Layer 5 of a small transformer language model trained on English Wikipedia (9 layers, counted from 0, width 128).
A neuron adds its activation times its output weights to the MLP's output. To switch it off is to set its activation to zero at one token and run the rest of the model.

Output weights of the MLP neurons that the questions are about. A number n stands for n times 0.00084.
n8: -139 -139 0 -16 -231 12 -340 -95 -31 54 171 -248 -118 56 111 -239 -191 -113 155 74 -100 148 -15 98 -67 44 116 -64 46 -8 -164 89 141 -34 302 -43 -32 98 7 95 180 42 209 -102 -4 286 50 -62 208 66 15 13 99 -58 -273 127 108 12 -115 36 83 -54 -77 -95 12 -57 78 19 -174 32 -143 -25 -345 -271 140 15 113 -72 133 47 -64 64 121 239 -72 17 92 152 -111 -190 -278 292 16 -91 42 104 -195 -31 -19 -113 259 4 -65 27 -63 35 -302 152 -171 -40 32 115 -57 119 62 153 -41 38 16 134 -63 -54 45 61 137 309 120 79
n75: 43 22 -5 153 -161 43 127 -38 -106 229 -46 176 0 24 65 46 -121 172 -134 -45 199 -51 196 239 30 192 -247 145 -13 337 244 84 -311 116 -210 -171 -215 -26 -152 100 108 -126 -138 304 22 -102 -153 -98 93 34 -43 229 139 -50 -199 -63 -52 121 104 -22 -125 -144 85 117 -191 155 17 -17 -116 62 -27 -65 49 190 41 -46 21 219 -156 -96 -75 48 288 277 -63 89 -75 -222 -135 46 -131 368 -62 -123 -154 55 -25 74 201 50 -194 96 147 -116 -156 -13 38 -263 -81 -9 -114 164 195 250 -98 -196 -329 139 9 200 -147 119 -123 278 161 13 -166 -9
n116: 29 -192 -199 51 319 -133 -243 -135 -87 42 98 32 106 84 44 -25 -26 202 21 -62 410 -80 -271 -22 -110 13 47 20 49 40 18 46 -58 -208 -188 -97 -79 -72 24 -75 -62 -111 119 -130 -17 191 -50 -121 -160 -92 -125 82 -34 -71 234 216 97 -228 181 -43 -122 -336 -136 -53 55 115 126 91 -135 -134 132 249 10 -103 -18 288 -37 107 -308 60 -142 -125 118 -49 131 146 -410 29 -62 -196 21 -9 34 -258 78 -90 -125 -34 79 16 -69 -220 143 4 90 -209 -313 -142 -197 -126 -168 133 146 -124 46 -143 161 -172 -149 -81 155 -163 -146 57 152 82 -71 -18
n133: 46 -13 -40 -238 -35 -286 31 -49 8 -178 122 239 -269 51 202 20 -31 21 26 -141 -9 -134 361 158 -270 87 -26 193 122 -114 132 45 22 360 158 129 74 76 72 101 180 -86 61 -8 -46 224 -54 -33 32 -159 -112 -123 -63 75 186 311 8 -139 137 43 14 -112 -174 -24 -46 220 -130 -243 117 81 70 -306 -135 -86 -40 307 -40 -162 -52 -258 -86 167 -92 75 20 154 266 138 -4 73 77 254 146 168 82 13 80 14 79 -32 181 23 13 -221 -232 108 137 -57 65 -363 4 -50 65 90 -165 -35 -178 172 127 4 -12 -50 119 -26 -83 200 83 -117
n140: 20 -134 40 138 -30 -37 -69 -32 61 57 149 58 -50 28 302 317 254 161 -108 4 225 -8 16 143 -75 -13 34 135 197 207 -239 -45 158 311 13 119 -180 112 209 35 -30 -12 185 28 -129 -47 -278 78 -31 -165 -41 40 167 -61 219 212 19 12 -113 -253 -124 -122 -39 120 -88 185 -302 -220 -77 220 -39 -142 -190 -77 13 158 8 -332 -184 42 -54 -72 -41 0 149 202 -123 101 -56 -108 113 197 59 -144 -45 -211 174 181 -62 0 -147 9 94 -29 -62 160 -37 140 129 0 -51 49 327 55 167 -128 -189 125 -17 88 74 -80 0 -43 106 -242 221 -93
n150: -213 119 -166 99 190 -89 192 12 116 108 -75 39 -90 -27 -219 -4 -68 81 -50 175 133 -291 0 89 94 -84 83 -55 166 -280 -17 -88 -108 9 -58 -49 51 192 -112 -90 13 -238 20 8 -155 285 -92 165 93 69 -160 22 -148 128 -42 -30 139 -29 188 -231 -32 -112 85 4 237 -28 -142 -44 172 -12 -21 26 177 -20 -163 -147 -27 62 -50 16 53 91 -73 -197 -146 -18 108 0 -226 268 29 9 87 -274 13 242 105 -187 -60 -8 156 59 -310 -65 264 60 -48 -34 -8 88 174 57 -23 -223 -116 147 383 32 -53 -312 -303 139 -77 25 -71 75 237 -156
n172: -71 -5 14 68 23 -305 75 244 -109 -423 186 -173 -152 -54 -186 -234 -65 -40 50 -19 -110 -156 -4 37 -9 -245 73 17 26 -284 112 -77 -261 43 123 -212 5 -121 132 38 -177 -65 -43 -143 -94 -147 18 31 -58 36 128 -276 -72 -99 42 -107 -248 -94 42 -104 -65 -9 200 -4 -31 -26 -85 132 -221 128 -130 -197 195 9 113 -126 319 -59 -129 -388 34 -105 -227 132 -108 213 -27 -35 131 108 168 14 269 221 -315 -119 -90 113 75 -172 214 55 387 142 -67 97 128 -127 330 267 73 -24 90 -91 53 51 293 -122 -18 262 93 -45 -122 -28 172 -105 119 -10
n186: 123 -139 71 286 116 0 87 -138 -138 -82 12 22 25 198 28 36 48 103 83 -170 38 21 25 -161 -63 -142 72 -12 32 -4 -322 -135 26 272 21 119 -65 171 91 -70 -26 -101 44 -48 -58 9 156 -259 94 -99 29 166 -59 -48 168 -134 265 -87 279 -207 -111 -82 73 16 -171 141 419 61 218 81 -411 -58 -14 -8 -22 -20 -44 21 -81 -21 -68 212 -37 416 85 265 140 -77 70 -177 118 40 25 -136 -135 -9 135 162 66 60 40 92 81 -103 58 -25 -284 83 -4 -227 51 113 -44 -245 -115 176 31 -97 -13 298 302 -80 61 95 82 89 -148 231
n193: -4 -157 -188 -4 -454 -66 -153 37 -151 132 57 45 130 -148 -32 -89 -91 -12 83 -162 -90 87 -17 -140 -96 -289 -180 88 -32 -135 35 -23 9 -242 301 -179 -35 164 327 22 -118 12 85 81 138 -26 58 -207 244 54 8 -375 -80 -158 -224 -140 -201 46 123 -21 46 165 -122 28 143 -142 225 33 -108 -158 131 -76 -325 -24 -40 -8 -24 284 -95 30 -81 -264 -21 -114 -142 95 141 150 140 -73 21 135 -132 101 140 -53 72 206 33 8 24 -213 -224 124 -258 58 170 -4 -122 -142 47 45 0 -47 337 26 128 224 -127 4 -32 89 180 100 126 20 16 -152
n208: -148 48 92 86 -168 110 116 -33 151 194 116 32 -81 -80 -8 128 133 -30 -74 -18 140 -127 -8 58 210 119 -162 156 120 -18 85 -218 45 83 295 -150 -75 -64 98 -94 147 -117 266 -58 141 31 -46 -47 65 72 143 166 -134 215 76 -254 -233 -26 -144 4 38 -332 213 257 26 141 -260 -130 137 -52 -53 -78 171 71 36 212 -177 -234 -172 -39 -167 113 -298 -135 170 -5 -88 253 36 -149 238 -134 131 -239 28 50 163 -69 -220 -144 -82 -142 48 153 -18 51 -195 449 -71 -225 126 -51 86 -87 269 -75 -50 -233 -22 -17 -28 51 -18 -40 -154 92 21 151
n241: -442 12 185 163 -21 -271 -30 -94 166 63 121 -151 8 80 -19 -86 -50 12 70 139 49 -128 64 8 121 -145 -140 -305 -141 -168 51 144 -124 -13 12 -9 46 -28 23 -8 189 16 -129 183 121 -132 103 52 -31 -120 16 -209 -61 131 -273 -63 -141 -129 -131 25 9 48 -121 238 36 -176 -129 103 -195 -33 -105 -69 226 141 13 -98 81 -155 108 -69 166 74 48 -199 -140 9 -231 -133 244 16 24 100 -4 -76 4 201 -46 -249 -72 159 15 -13 -54 112 270 338 -116 -34 172 -37 -74 -144 -101 -188 12 224 64 243 252 69 -220 56 -182 88 98 -82 -48 -13
n291: 4 -129 100 -203 -278 -59 71 -54 -38 -122 21 59 243 -231 -226 -140 177 17 42 107 -4 102 -341 13 30 185 192 -274 8 -328 -116 106 -257 14 0 -56 -71 73 -118 0 -22 83 -112 354 115 -245 55 13 -65 149 164 60 -129 -9 -229 -116 87 -85 157 69 -9 -239 -80 87 -107 21 -64 184 79 48 244 -46 -420 21 -22 -71 -25 -130 193 168 -286 122 -153 72 111 193 -96 -128 -129 207 86 120 13 -144 -42 91 -159 -215 -194 230 20 156 57 59 14 -72 -42 -121 -31 -79 -318 111 189 48 327 -62 -95 -83 -56 21 -8 -35 -9 -209 183 37 -147 -50
n304: -4 -245 26 193 193 -98 46 89 -35 -98 4 -60 36 189 19 31 -50 12 -271 -125 -81 95 173 -12 -247 -86 134 126 -100 207 -33 -473 -269 -145 -44 9 -263 0 -155 -71 -129 4 -58 -61 163 -127 -94 4 47 75 141 -64 -80 -42 127 -91 -209 -111 -38 113 40 -4 12 -181 -180 27 -71 -20 78 65 62 187 -18 31 100 124 -42 185 53 -28 86 206 166 54 -96 94 110 -100 37 -4 -76 -64 20 272 -4 -131 -304 32 -16 183 -84 -141 53 39 -85 -31 252 -50 -91 127 -61 90 -363 28 31 86 -202 -197 189 240 -86 -44 180 0 296 -162 -255 110
n318: -93 328 33 -162 -4 162 -106 72 84 108 -91 71 -27 -56 11 -76 126 -31 334 49 -16 -35 -39 163 -23 93 48 -124 -34 0 16 -135 50 -331 44 -94 -81 -16 7 49 -249 -34 299 91 12 189 -158 -35 199 -152 50 -72 -173 -192 -40 -8 -22 -106 -90 75 -91 50 -199 -23 -126 -102 -292 27 48 311 337 180 103 297 66 -80 34 -178 117 -43 -194 -147 43 99 -34 -202 4 -80 -139 200 24 -89 -310 -86 -228 62 -7 -201 58 -53 179 -100 -105 50 104 23 -154 16 -69 -125 20 -85 146 79 -131 -88 -116 -38 -299 146 114 -119 -90 106 168 -99 104 -63
n399: 135 -129 -146 -258 203 -139 -13 -87 33 -38 115 -87 -30 -5 129 37 -35 55 -53 45 157 -178 -223 -22 -179 -22 -39 163 425 -89 85 -138 23 -32 65 28 -115 128 61 -134 -102 141 157 210 -21 39 -25 42 -383 -263 17 -175 -266 -281 148 76 283 -201 339 -13 -137 80 -4 -231 39 -83 4 167 -97 26 13 -73 97 91 -130 66 -49 -151 75 73 -157 -152 -136 22 148 175 -144 62 67 45 155 -115 74 -4 -78 -430 -203 -93 206 184 -163 -66 -53 -13 18 160 -72 -4 257 171 48 83 -217 -69 92 9 108 182 279 -232 -56 31 143 27 -99 120 71 141
n478: -25 -50 226 88 34 -188 152 97 73 147 44 -111 249 247 -12 180 -4 -457 210 -165 241 12 61 -423 -108 -60 326 -40 112 22 -74 -63 232 27 29 -27 150 -62 32 -113 -69 234 -141 -240 207 -68 -74 -90 -18 -41 37 -116 163 -126 -117 108 -53 178 100 -59 -106 29 43 92 -71 52 21 81 -158 -144 -52 -124 71 174 105 157 243 -206 34 -108 -13 -21 -66 174 104 -139 -25 -124 -325 -24 -109 241 118 -35 -85 -246 -71 147 -57 8 -8 32 -145 -176 -282 78 98 161 198 0 135 211 -12 34 -12 21 9 -48 288 -113 -51 11 -35 -181 241 -133 -20 75

Each question names a token from some text and the token that comes next. It shows the activations a of the neurons there, in the order above. A number n stands for n times 0.01.

Then comes g, the gradient of the next token's log-probability with respect to the MLP's output, scaled to length 1. A neuron's effect is roughly proportional to its activation times (output weights . g). A number n stands for n times 0.00082.

"ian", then " e"
a: -23 -17 -9 131 -17 -24 -4 -28 -15 -13 -17 -24 167 -1 -24 111
g: -225 -23 116 165 -130 183 -36 -160 206 25 3 5 -112 153 -76 -41 63 -59 18 -112 -31 -25 85 -87 182 -19 25 -13 -39 -57 5 -49 34 68 -33 -30 -16 41 -93 30 134 -119 -94 -85 -173 -90 -84 -56 23 -176 -49 39 59 3 52 19 124 -90 18 162 133 152 30 -73 9 108 73 123 128 -41 221 15 -49 113 192 26 -124 -6 35 -59 -51 -122 158 -278 -44 290 -118 -196 129 -228 -47 -23 155 -4 -107 35 272 -1 60 -24 -8 -117 -32 45 -101 19 -92 1 -49 138 11 -36 -70 60 238 -89 47 61 -14 56 217 -27 -31 -21 158 -144 -214 -49
Which neuron, switched off, lowers the next token's probability most? n304

"d", then "s"
a: -5 -12 -4 -28 -27 -19 -25 -13 -17 -5 -19 -25 -10 12 -14 -14
g: 26 91 69 -203 -47 23 124 -70 96 -45 -86 215 100 -170 -50 -135 53 -22 277 -63 256 -26 24 -94 -46 59 -64 20 81 77 26 -53 -13 22 -24 -84 61 18 -2 -123 23 149 -120 7 72 64 193 -57 65 149 -140 -2 141 27 84 25 55 -236 11 -49 -260 -50 -5 104 -186 -173 95 115 -81 52 51 49 -33 -67 -151 -33 3 -30 -39 79 -18 124 -34 -211 -249 -81 -45 158 111 85 50 160 -140 -93 153 38 18 7 36 138 47 227 2 149 134 -257 -42 -116 -23 -46 24 -185 69 -23 140 124 -39 108 115 -1 52 108 24 83 12 -222 0 -14
Which neuron, switched off, raises the next token's probability most? n291

"or", then "ge"
a: 52 -8 -16 -4 -18 -24 -28 -12 111 -28 -23 -23 -23 -21 -17 -21
g: 113 2 -66 -65 5 -19 98 129 -233 -99 160 85 -96 179 -183 -45 125 56 -96 -33 -23 129 -58 33 30 144 -59 122 131 84 35 -79 21 -29 -74 20 168 -29 183 -188 -94 -87 90 73 -20 68 7 -38 -135 34 143 -111 -127 47 55 148 -7 80 -24 30 87 -183 -77 121 92 131 103 178 213 -114 -92 3 45 126 80 83 45 46 -107 85 116 139 -26 -158 179 -60 -120 14 -95 90 67 20 262 -9 -118 -146 111 -57 118 180 -41 48 -119 115 34 -87 32 -31 69 -148 40 -32 33 84 134 -203 194 -99 -202 132 32 40 64 82 100 40 -287 -22
Which neuron, switched off, raises the next token's probability most? n8

"ations", then " from"
a: -28 -7 -24 -24 -1 125 -25 -27 -27 -26 -26 -11 -23 -28 -28 -26
g: -43 -129 -84 131 74 83 -82 108 77 -173 -49 35 121 47 59 121 -65 -266 -117 86 139 -6 -139 32 -49 154 -112 68 -87 176 -45 30 -62 130 -129 -48 24 -55 -47 5 -8 -36 -100 -4 94 146 -24 33 -125 -17 112 86 117 127 -122 4 114 67 32 48 91 -72 -6 89 -117 157 88 78 -61 -29 -71 -148 -29 120 114 107 70 -5 55 -107 -36 5 -44 -151 -81 8 -85 75 141 -162 109 213 -267 49 89 -152 89 -11 153 -172 -47 -14 96 56 11 -28 178 -71 78 -384 113 157 -27 -157 -77 -142 -119 -5 -41 -13 219 127 -13 42 -34 -167 118 -172
Which neuron, switched off, raises the next token's probability most? n150

" is", then " s"
a: -27 51 -22 -4 409 111 40 -28 45 -11 -25 -19 -25 -15 -20 -26
g: -97 -217 37 146 -124 65 -166 -116 47 -116 24 -73 -41 9 25 -117 -47 227 30 119 -47 -41 46 69 97 158 -1 -39 31 219 -52 60 84 -5 -8 -55 15 -3 -64 137 -18 -13 -96 9 -121 -111 -80 -58 -9 -138 -39 161 -167 -132 97 80 7 -35 104 -54 -30 -181 35 -147 -26 -69 -231 -76 -134 -94 74 -70 49 337 107 -2 -127 -79 -1 73 14 29 -45 -25 140 82 83 117 29 25 73 -59 40 -118 16 -141 0 -16 -130 62 223 -53 -93 237 249 86 8 260 56 42 17 13 -41 -80 -178 -157 38 -186 -137 33 -23 275 -62 -82 -50 -177 -43 62
Which neuron, switched off, lowers the next token's probability most? n140

"el", then "f"
a: -20 -12 -12 -24 -6 -4 142 -5 -28 -14 -13 -24 -21 -21 -6 -28
g: 192 168 81 -216 36 -45 11 -38 -62 20 -56 36 14 62 -62 -133 -10 -12 -146 31 -145 -14 53 -194 144 33 -170 -70 33 -94 51 -140 -102 6 -36 -201 -104 -187 -18 195 -126 17 -153 -124 66 -104 -20 -137 102 49 -129 -288 -214 216 58 -111 224 28 37 -133 27 -59 -210 -101 -69 -25 -52 -27 -41 118 127 44 -108 42 52 -27 161 -152 -73 -43 19 -23 25 -50 -110 -69 -289 27 29 128 244 -4 -49 16 -152 -82 34 -210 70 112 -37 -29 3 -35 -76 62 93 90 -76 2 -52 -125 194 12 -36 77 100 -10 -74 149 46 194 -50 82 -8 22 32 55
Which neuron, switched off, lowers the next token's probability most? n172

"us", then "ed"
a: -12 -7 121 -19 -21 270 -20 -6 -28 -24 -10 -21 -26 -24 -14 -26
g: 115 -211 4 -63 -6 -56 46 -129 -10 283 -94 107 -39 -195 -115 78 -123 -26 101 -102 -24 -177 74 -178 7 23 116 70 105 67 -108 -42 -52 -61 -97 -179 -9 -22 -182 148 215 123 78 -43 82 124 -38 91 189 174 55 -227 -75 -83 -136 218 32 125 -42 60 -17 -10 -12 53 61 -27 93 31 -72 195 45 157 -70 -48 -20 -35 -155 194 56 2 48 -48 -90 107 21 -47 185 3 18 -8 -86 80 -104 -94 -8 197 102 -31 -18 -91 -52 42 -146 29 -145 125 -66 181 56 -6 118 -161 2 -10 133 132 187 -52 -110 143 22 28 -203 57 112 68 -128 -146
Which neuron, switched off, lowers the next token's probability most? n150

"er", then " |"
a: -22 -13 -4 -4 -6 -25 -16 261 -23 55 -11 -28 -25 -23 -13 -24
g: 114 -36 115 -31 33 -143 -88 82 -78 -1 -126 103 133 139 45 -32 -161 254 -20 58 -6 56 -25 -83 -60 119 -6 -105 35 51 22 8 -222 -68 -157 72 13 72 122 -11 -65 -2 -197 -72 -156 61 5 -4 -70 44 -20 1 -143 65 14 -91 88 -129 49 196 -192 37 -48 -26 -190 58 -28 -111 -98 -43 -97 -132 -5 130 24 62 -48 181 -15 119 136 16 -82 -60 14 46 148 -15 48 -158 -43 26 97 -119 27 77 26 -128 -67 64 -267 -163 133 56 82 240 -68 45 51 -285 -39 74 -19 -171 73 -154 45 129 -45 198 -45 -248 203 -160 -208 82 -67 -34
Which neuron, switched off, lowers the next token's probability most? n186

".", then " She"
a: -25 -26 -17 -24 -16 -16 -17 -3 -27 -24 -21 18 17 -27 -11 42
g: 146 97 -198 -72 -47 -96 -135 79 -18 187 126 87 204 -48 111 -81 163 -99 13 -75 -66 46 191 -167 -67 41 51 19 -227 -63 105 -30 101 36 204 -163 -28 78 128 -2 -125 12 -53 82 19 40 125 20 23 -18 182 -111 -100 -37 56 -39 134 -120 11 69 -227 137 -88 -39 85 21 -36 51 138 -92 181 -99 16 139 -78 -170 -114 56 13 136 13 -52 39 158 -111 -80 -99 57 124 -5 -10 131 -115 91 311 104 -77 109 -21 71 60 -53 8 -115 -144 23 -11 32 -40 -47 -56 -54 66 182 238 212 141 125 -127 86 -65 32 -80 153 -84 -73 -158 -16
Which neuron, switched off, raises the next token's probability most? n193

" ", then "1"
a: -18 -25 97 -28 -6 -20 -17 -4 24 -13 -27 25 -27 -16 -10 -25
g: -92 -30 34 190 -113 -190 110 53 -128 -125 83 -108 133 -150 -8 -81 -32 239 57 116 180 -193 -80 152 46 -96 12 74 -90 -1 -68 -8 13 -21 -195 159 -188 169 -186 -1 71 56 24 -106 86 88 -82 37 62 -330 -33 149 109 -6 67 99 -104 -68 -57 -130 -25 -48 -98 -20 198 -65 -157 85 203 5 45 -48 27 -69 41 143 -1 -62 -68 45 191 -20 -24 51 68 8 83 82 21 11 -115 16 242 -88 -156 -144 46 -148 -7 -78 -94 60 -66 -51 79 -143 171 9 63 124 147 33 -30 -44 -4 92 -127 -178 78 76 35 -167 -143 58 -16 83 94 168
Which neuron, switched off, lowers the next token's probability most? n116

"re", then "ater"
a: -12 -7 62 174 -10 -24 -12 -11 74 -13 -27 -28 23 55 -25 -9
g: 88 121 -7 -55 5 2 181 -24 7 -67 44 -264 12 -121 -27 75 142 -63 40 -24 86 159 80 -1 168 66 12 128 109 -12 -165 78 -1 50 -148 16 4 -1 -102 -67 15 -134 -131 -31 -94 68 89 -53 8 39 77 -172 26 -28 -41 -84 -106 24 -69 -68 6 -23 -72 -113 50 -289 114 -5 131 -62 -61 -87 -110 57 204 -273 -141 138 -9 43 -20 160 -34 -75 -107 -383 55 -150 -126 -114 25 -33 -13 23 -25 118 42 -6 91 -106 -113 17 34 16 103 -156 -132 -81 -122 161 198 -18 -85 -111 294 99 166 77 -115 -174 -162 78 -49 -86 -62 -11 64 25
Which neuron, switched off, raises the next token's probability most? n133

" B", then "ur"
a: -27 -21 -14 -20 -22 -16 -22 7 -19 105 250 -24 -22 -27 -7 -6
g: 61 -105 37 9 164 52 -57 -85 -59 64 290 159 167 168 154 -1 66 -1 -96 -114 5 -52 -98 -19 -7 -20 -110 -120 -227 -90 -77 124 -79 -63 -79 -181 163 150 65 -31 -100 -53 -17 -168 -137 71 -10 80 95 -209 -114 -68 34 128 -136 -207 -289 19 -149 -17 -1 112 -205 -33 55 16 -67 -95 15 6 -63 -181 -55 -99 225 -140 -2 -45 166 -69 -81 109 -39 198 -58 76 104 -26 -151 -13 59 244 -113 51 94 42 8 -41 41 134 -71 -108 -153 96 9 -66 60 74 -56 48 -47 138 16 -31 93 115 -13 -97 -45 -53 -99 14 -185 66 -22 -79 3 -184
Which neuron, switched off, lowers the next token's probability most? n241

" a", then " sub"
a: -24 -26 -17 36 -25 120 115 -11 -28 -19 68 -23 14 -28 -16 112
g: -42 -269 195 16 -70 153 -42 140 139 -41 110 91 -251 -36 165 118 -105 -27 -75 -64 76 88 -58 -50 23 108 61 55 46 94 -44 107 -53 118 -263 50 114 105 144 0 176 -106 -17 -54 5 -237 -103 -199 -27 152 119 183 22 -3 174 -97 38 63 -115 -50 13 74 166 -156 17 -55 -79 -63 -52 -29 25 1 25 -4 -36 49 200 -161 -117 -63 -71 35 -105 -54 -27 11 18 -216 160 -162 -122 -44 -140 9 88 -18 41 -102 154 6 52 93 45 105 -12 24 46 -18 -99 118 94 95 -198 -130 47 -96 82 -43 52 43 79 172 -124 87 57 64 299 -88
Which neuron, switched off, lowers the next token's probability most? n172

" with", then " the"
a: 197 -4 -27 -1 -26 -20 -27 -6 244 -25 -2 -13 61 -26 -27 -19
g: 83 -215 17 42 181 -39 -157 -250 59 -115 -112 168 -140 -35 107 71 -98 -41 -14 115 -36 124 124 -63 -86 29 72 169 56 117 -62 140 83 149 -50 -61 -134 -114 76 90 199 -109 32 121 -43 -8 31 -158 9 96 236 -101 89 -46 16 -45 202 -1 -10 -92 132 34 52 -157 125 150 51 -59 -60 -32 50 103 -20 62 170 -45 256 77 -49 -204 -51 20 -27 -62 -59 -103 60 74 105 -19 -65 -175 -84 -164 245 -44 40 117 -61 -67 -19 51 -36 92 161 219 -77 10 267 84 -79 -118 64 34 -3 -114 -76 49 136 38 121 125 36 -36 102 111 108 20
Which neuron, switched off, lowers the next token's probability most? n8

"1", then "99"
a: -28 -1 -22 -10 -6 -9 -25 -6 -18 -3 -24 334 -28 -18 -16 -3
g: -8 -35 -58 13 13 -4 -83 -215 59 -22 -99 103 0 74 89 14 194 -37 -25 -235 -359 -60 -26 191 224 130 5 -82 -154 -9 9 6 -11 241 146 -66 100 -80 59 8 128 -99 122 59 92 19 -15 -51 -128 234 -69 66 -27 16 -152 -39 -175 -82 21 -33 -44 -72 17 -157 62 -99 91 -100 -219 29 -31 58 119 -53 -15 -64 165 -86 37 81 -99 28 171 192 -15 131 259 -123 -48 -26 70 -31 62 80 33 49 65 -54 -6 125 22 50 -50 154 159 149 -146 -36 57 -17 -99 39 42 -165 -259 55 156 -48 -21 47 -27 -5 112 111 78 -88 -109 -168
Which neuron, switched off, lowers the next token's probability most? n291

"ted", then " to"
a: -19 -20 -27 -8 -21 15 17 -17 250 -8 -19 -8 28 -16 -26 -28
g: 19 91 144 -124 -91 -121 -54 -150 84 116 -42 73 237 -118 -124 48 28 -126 -44 19 94 -50 -74 118 134 39 -55 165 -9 102 -46 127 16 41 -8 -8 -88 54 -3 -126 -222 27 73 -91 37 45 77 63 38 -72 107 70 80 -71 -98 76 -260 50 134 243 -120 106 123 -148 34 123 0 131 -6 57 135 8 2 -66 -141 -137 64 267 -77 55 14 125 175 26 -33 -13 61 45 -46 1 54 -89 -11 120 27 -149 110 103 -141 -145 79 -142 85 79 -31 -183 -240 127 76 -139 359 -76 88 -37 211 33 48 18 12 -66 24 85 -22 -17 -107 -40 193 73
Which neuron, switched off, lowers the next token's probability most? n193

"as", then "."
a: -23 -7 -9 -18 -9 -19 -15 -27 -3 273 -15 -12 -26 -14 -28 20
g: 60 -238 -36 53 126 33 125 32 19 -154 -102 81 88 -30 -4 -157 34 74 133 -31 -141 -118 -32 63 -253 -45 9 145 -3 113 -75 98 -86 46 8 59 -25 189 103 -81 186 -248 -6 20 -121 50 -46 -110 -63 -182 66 -11 50 70 26 56 189 90 -33 -16 -156 50 27 60 -115 -110 -63 -63 -87 141 -102 28 -92 -169 150 -99 101 152 27 -20 -98 105 76 -323 143 40 48 -70 -105 -100 -75 -79 -136 41 50 24 6 -130 18 154 259 3 54 41 -97 -57 -54 -1 125 -141 158 46 -177 -42 14 -90 -59 50 161 58 -20 -60 136 62 159 -95 -102 -285
Which neuron, switched off, raises the next token's probability most? n208

"ard", then " sc"
a: -2 -28 -1 -8 -21 -25 -5 4 106 -19 -27 -11 -1 -25 -16 308
g: -56 60 -18 139 -32 -4 164 -168 -116 -19 -63 61 79 64 -129 -31 71 338 45 -101 -99 174 -250 44 93 48 -22 46 -33 -119 41 5 -42 86 -28 26 -73 -10 132 12 0 7 -101 -247 -2 -207 5 151 -1 188 -85 -85 70 -107 -12 -65 52 -60 63 293 -15 -89 -275 137 0 14 79 6 -21 -58 98 -37 -40 46 31 30 277 122 -1 46 21 146 51 -4 -5 -75 12 -140 156 -48 -116 -43 50 -100 -105 228 65 -23 80 55 -32 -119 19 198 170 79 -35 115 -44 -39 271 168 90 -25 -2 -17 55 157 17 -21 70 -206 39 -2 -64 173 -123 -53
Which neuron, switched off, lowers the next token's probability most? n193

"ie", then " b"
a: -7 -20 -2 -28 -23 -28 -18 -25 -27 -15 -22 -16 -7 19 -24 -22
g: -12 89 51 266 61 243 -120 -89 31 -58 5 -135 -9 -151 39 -60 8 39 -86 97 92 -44 47 -105 -9 -178 -64 55 103 -137 -1 69 121 67 -34 -24 10 -148 -173 14 50 188 -44 31 -34 -286 9 13 -78 -69 94 -8 -133 191 29 -101 135 107 -221 208 18 -48 89 -62 -23 -60 -47 -206 3 -166 -73 -136 -66 69 -182 120 -23 219 -99 -88 116 16 74 5 103 137 -131 -19 -27 -125 89 20 -34 57 -122 -2 26 -76 22 50 -63 7 -79 54 0 200 97 49 44 182 -28 147 -221 -24 163 -76 147 -245 38 93 108 142 -197 47 43 -16 -17 154
Which neuron, switched off, lowers the next token's probability most? n133

"an", then "ish"
a: -18 216 -27 -16 14 -20 -28 -27 -8 207 64 -4 -3 -7 -9 -28
g: -68 105 -80 75 -85 -124 27 56 148 74 45 -34 117 -189 68 -129 -42 -26 -131 115 37 12 -204 26 47 6 -116 101 70 142 -34 7 42 -195 -45 49 -141 57 -169 39 12 -46 -9 -183 -26 -12 19 59 137 24 90 313 44 234 13 -170 -106 208 -40 -65 -9 10 -34 18 -72 -44 -147 -87 162 -9 -139 -11 -24 54 73 115 -142 -6 0 -33 141 160 -53 100 53 49 89 -19 42 -185 126 168 96 -34 160 -101 164 -6 -77 -30 101 51 49 -140 -61 75 -234 9 -157 -80 82 -6 166 114 101 310 99 -68 1 30 -85 134 -48 167 -124 -199 88 135
Which neuron, switched off, lowers the next token's probability most? n208

"ied", then " n"
a: -6 72 -24 -27 -26 153 -26 -27 -27 -26 -2 -1 -7 -28 14 -15
g: 33 83 103 -32 -211 130 97 -29 44 190 -95 39 -79 19 62 -111 -78 62 -21 151 104 35 201 138 -143 -223 -83 70 -109 62 -89 47 104 137 165 -27 59 49 21 -179 -27 -244 40 -163 -48 115 -147 22 -144 59 -165 -61 36 -212 60 122 150 -107 -5 -68 -75 135 -165 56 50 20 -23 -1 -136 -16 85 21 39 -116 32 40 -35 79 -10 47 -163 -31 82 -20 -345 200 -130 -121 -40 255 -62 -49 28 -70 82 21 122 -19 -38 -128 -135 22 -121 -63 31 36 35 9 -239 124 -90 -146 2 110 195 46 16 117 -69 35 78 -69 -88 -73 -78 -42 -80 -153
Which neuron, switched off, lowers the next token's probability most? n150

" |", then " C"
a: -8 -10 71 -16 -21 -8 -5 -15 -5 -24 -5 -8 -22 111 -14 -28
g: 3 308 116 -44 -67 119 300 57 -50 -19 -22 37 33 63 -48 -9 -19 -207 126 -52 21 150 46 -106 339 -30 153 -89 -4 -70 -55 -15 94 -116 155 -171 120 109 30 -80 -78 -45 252 8 7 82 -114 97 173 89 29 43 50 -98 -59 66 -37 82 9 154 -187 16 72 42 69 37 -29 17 86 125 -133 -86 110 -142 -31 -30 232 50 -173 -61 -59 85 -20 113 15 -5 -54 107 58 41 -119 -218 -80 216 -99 -2 60 -92 189 241 -167 91 -74 -8 -57 125 168 25 -50 -115 -50 31 70 30 -30 -175 12 -113 107 41 21 -61 98 -60 68 21 78 -53
Which neuron, switched off, lowers the next token's probability most? n318

"ation", then " \""
a: -22 -24 -27 67 -7 -21 -11 -24 -23 -12 -13 -28 -28 -26 -27 -22
g: 107 30 4 1 -82 -207 186 -91 50 -2 2 -26 111 -8 -17 -151 72 118 -38 -197 83 -207 39 -29 -103 -33 2 -65 21 -40 38 55 -73 314 12 -35 -7 -48 -329 -171 -105 -128 161 103 96 178 112 106 -98 33 -101 80 -8 -68 -78 -14 81 -50 76 -115 34 198 -92 154 121 83 -2 103 -27 -30 -163 -104 -208 101 -16 -48 21 -197 -18 39 -89 43 8 103 247 123 -72 158 -130 17 -51 182 -22 -14 -42 112 83 111 128 1 27 156 12 -52 -173 36 73 -11 -110 152 -37 42 122 -279 -32 -16 64 73 -58 -21 4 46 84 -45 -97 -159 -171 118
Which neuron, switched off, lowers the next token's probability most? n133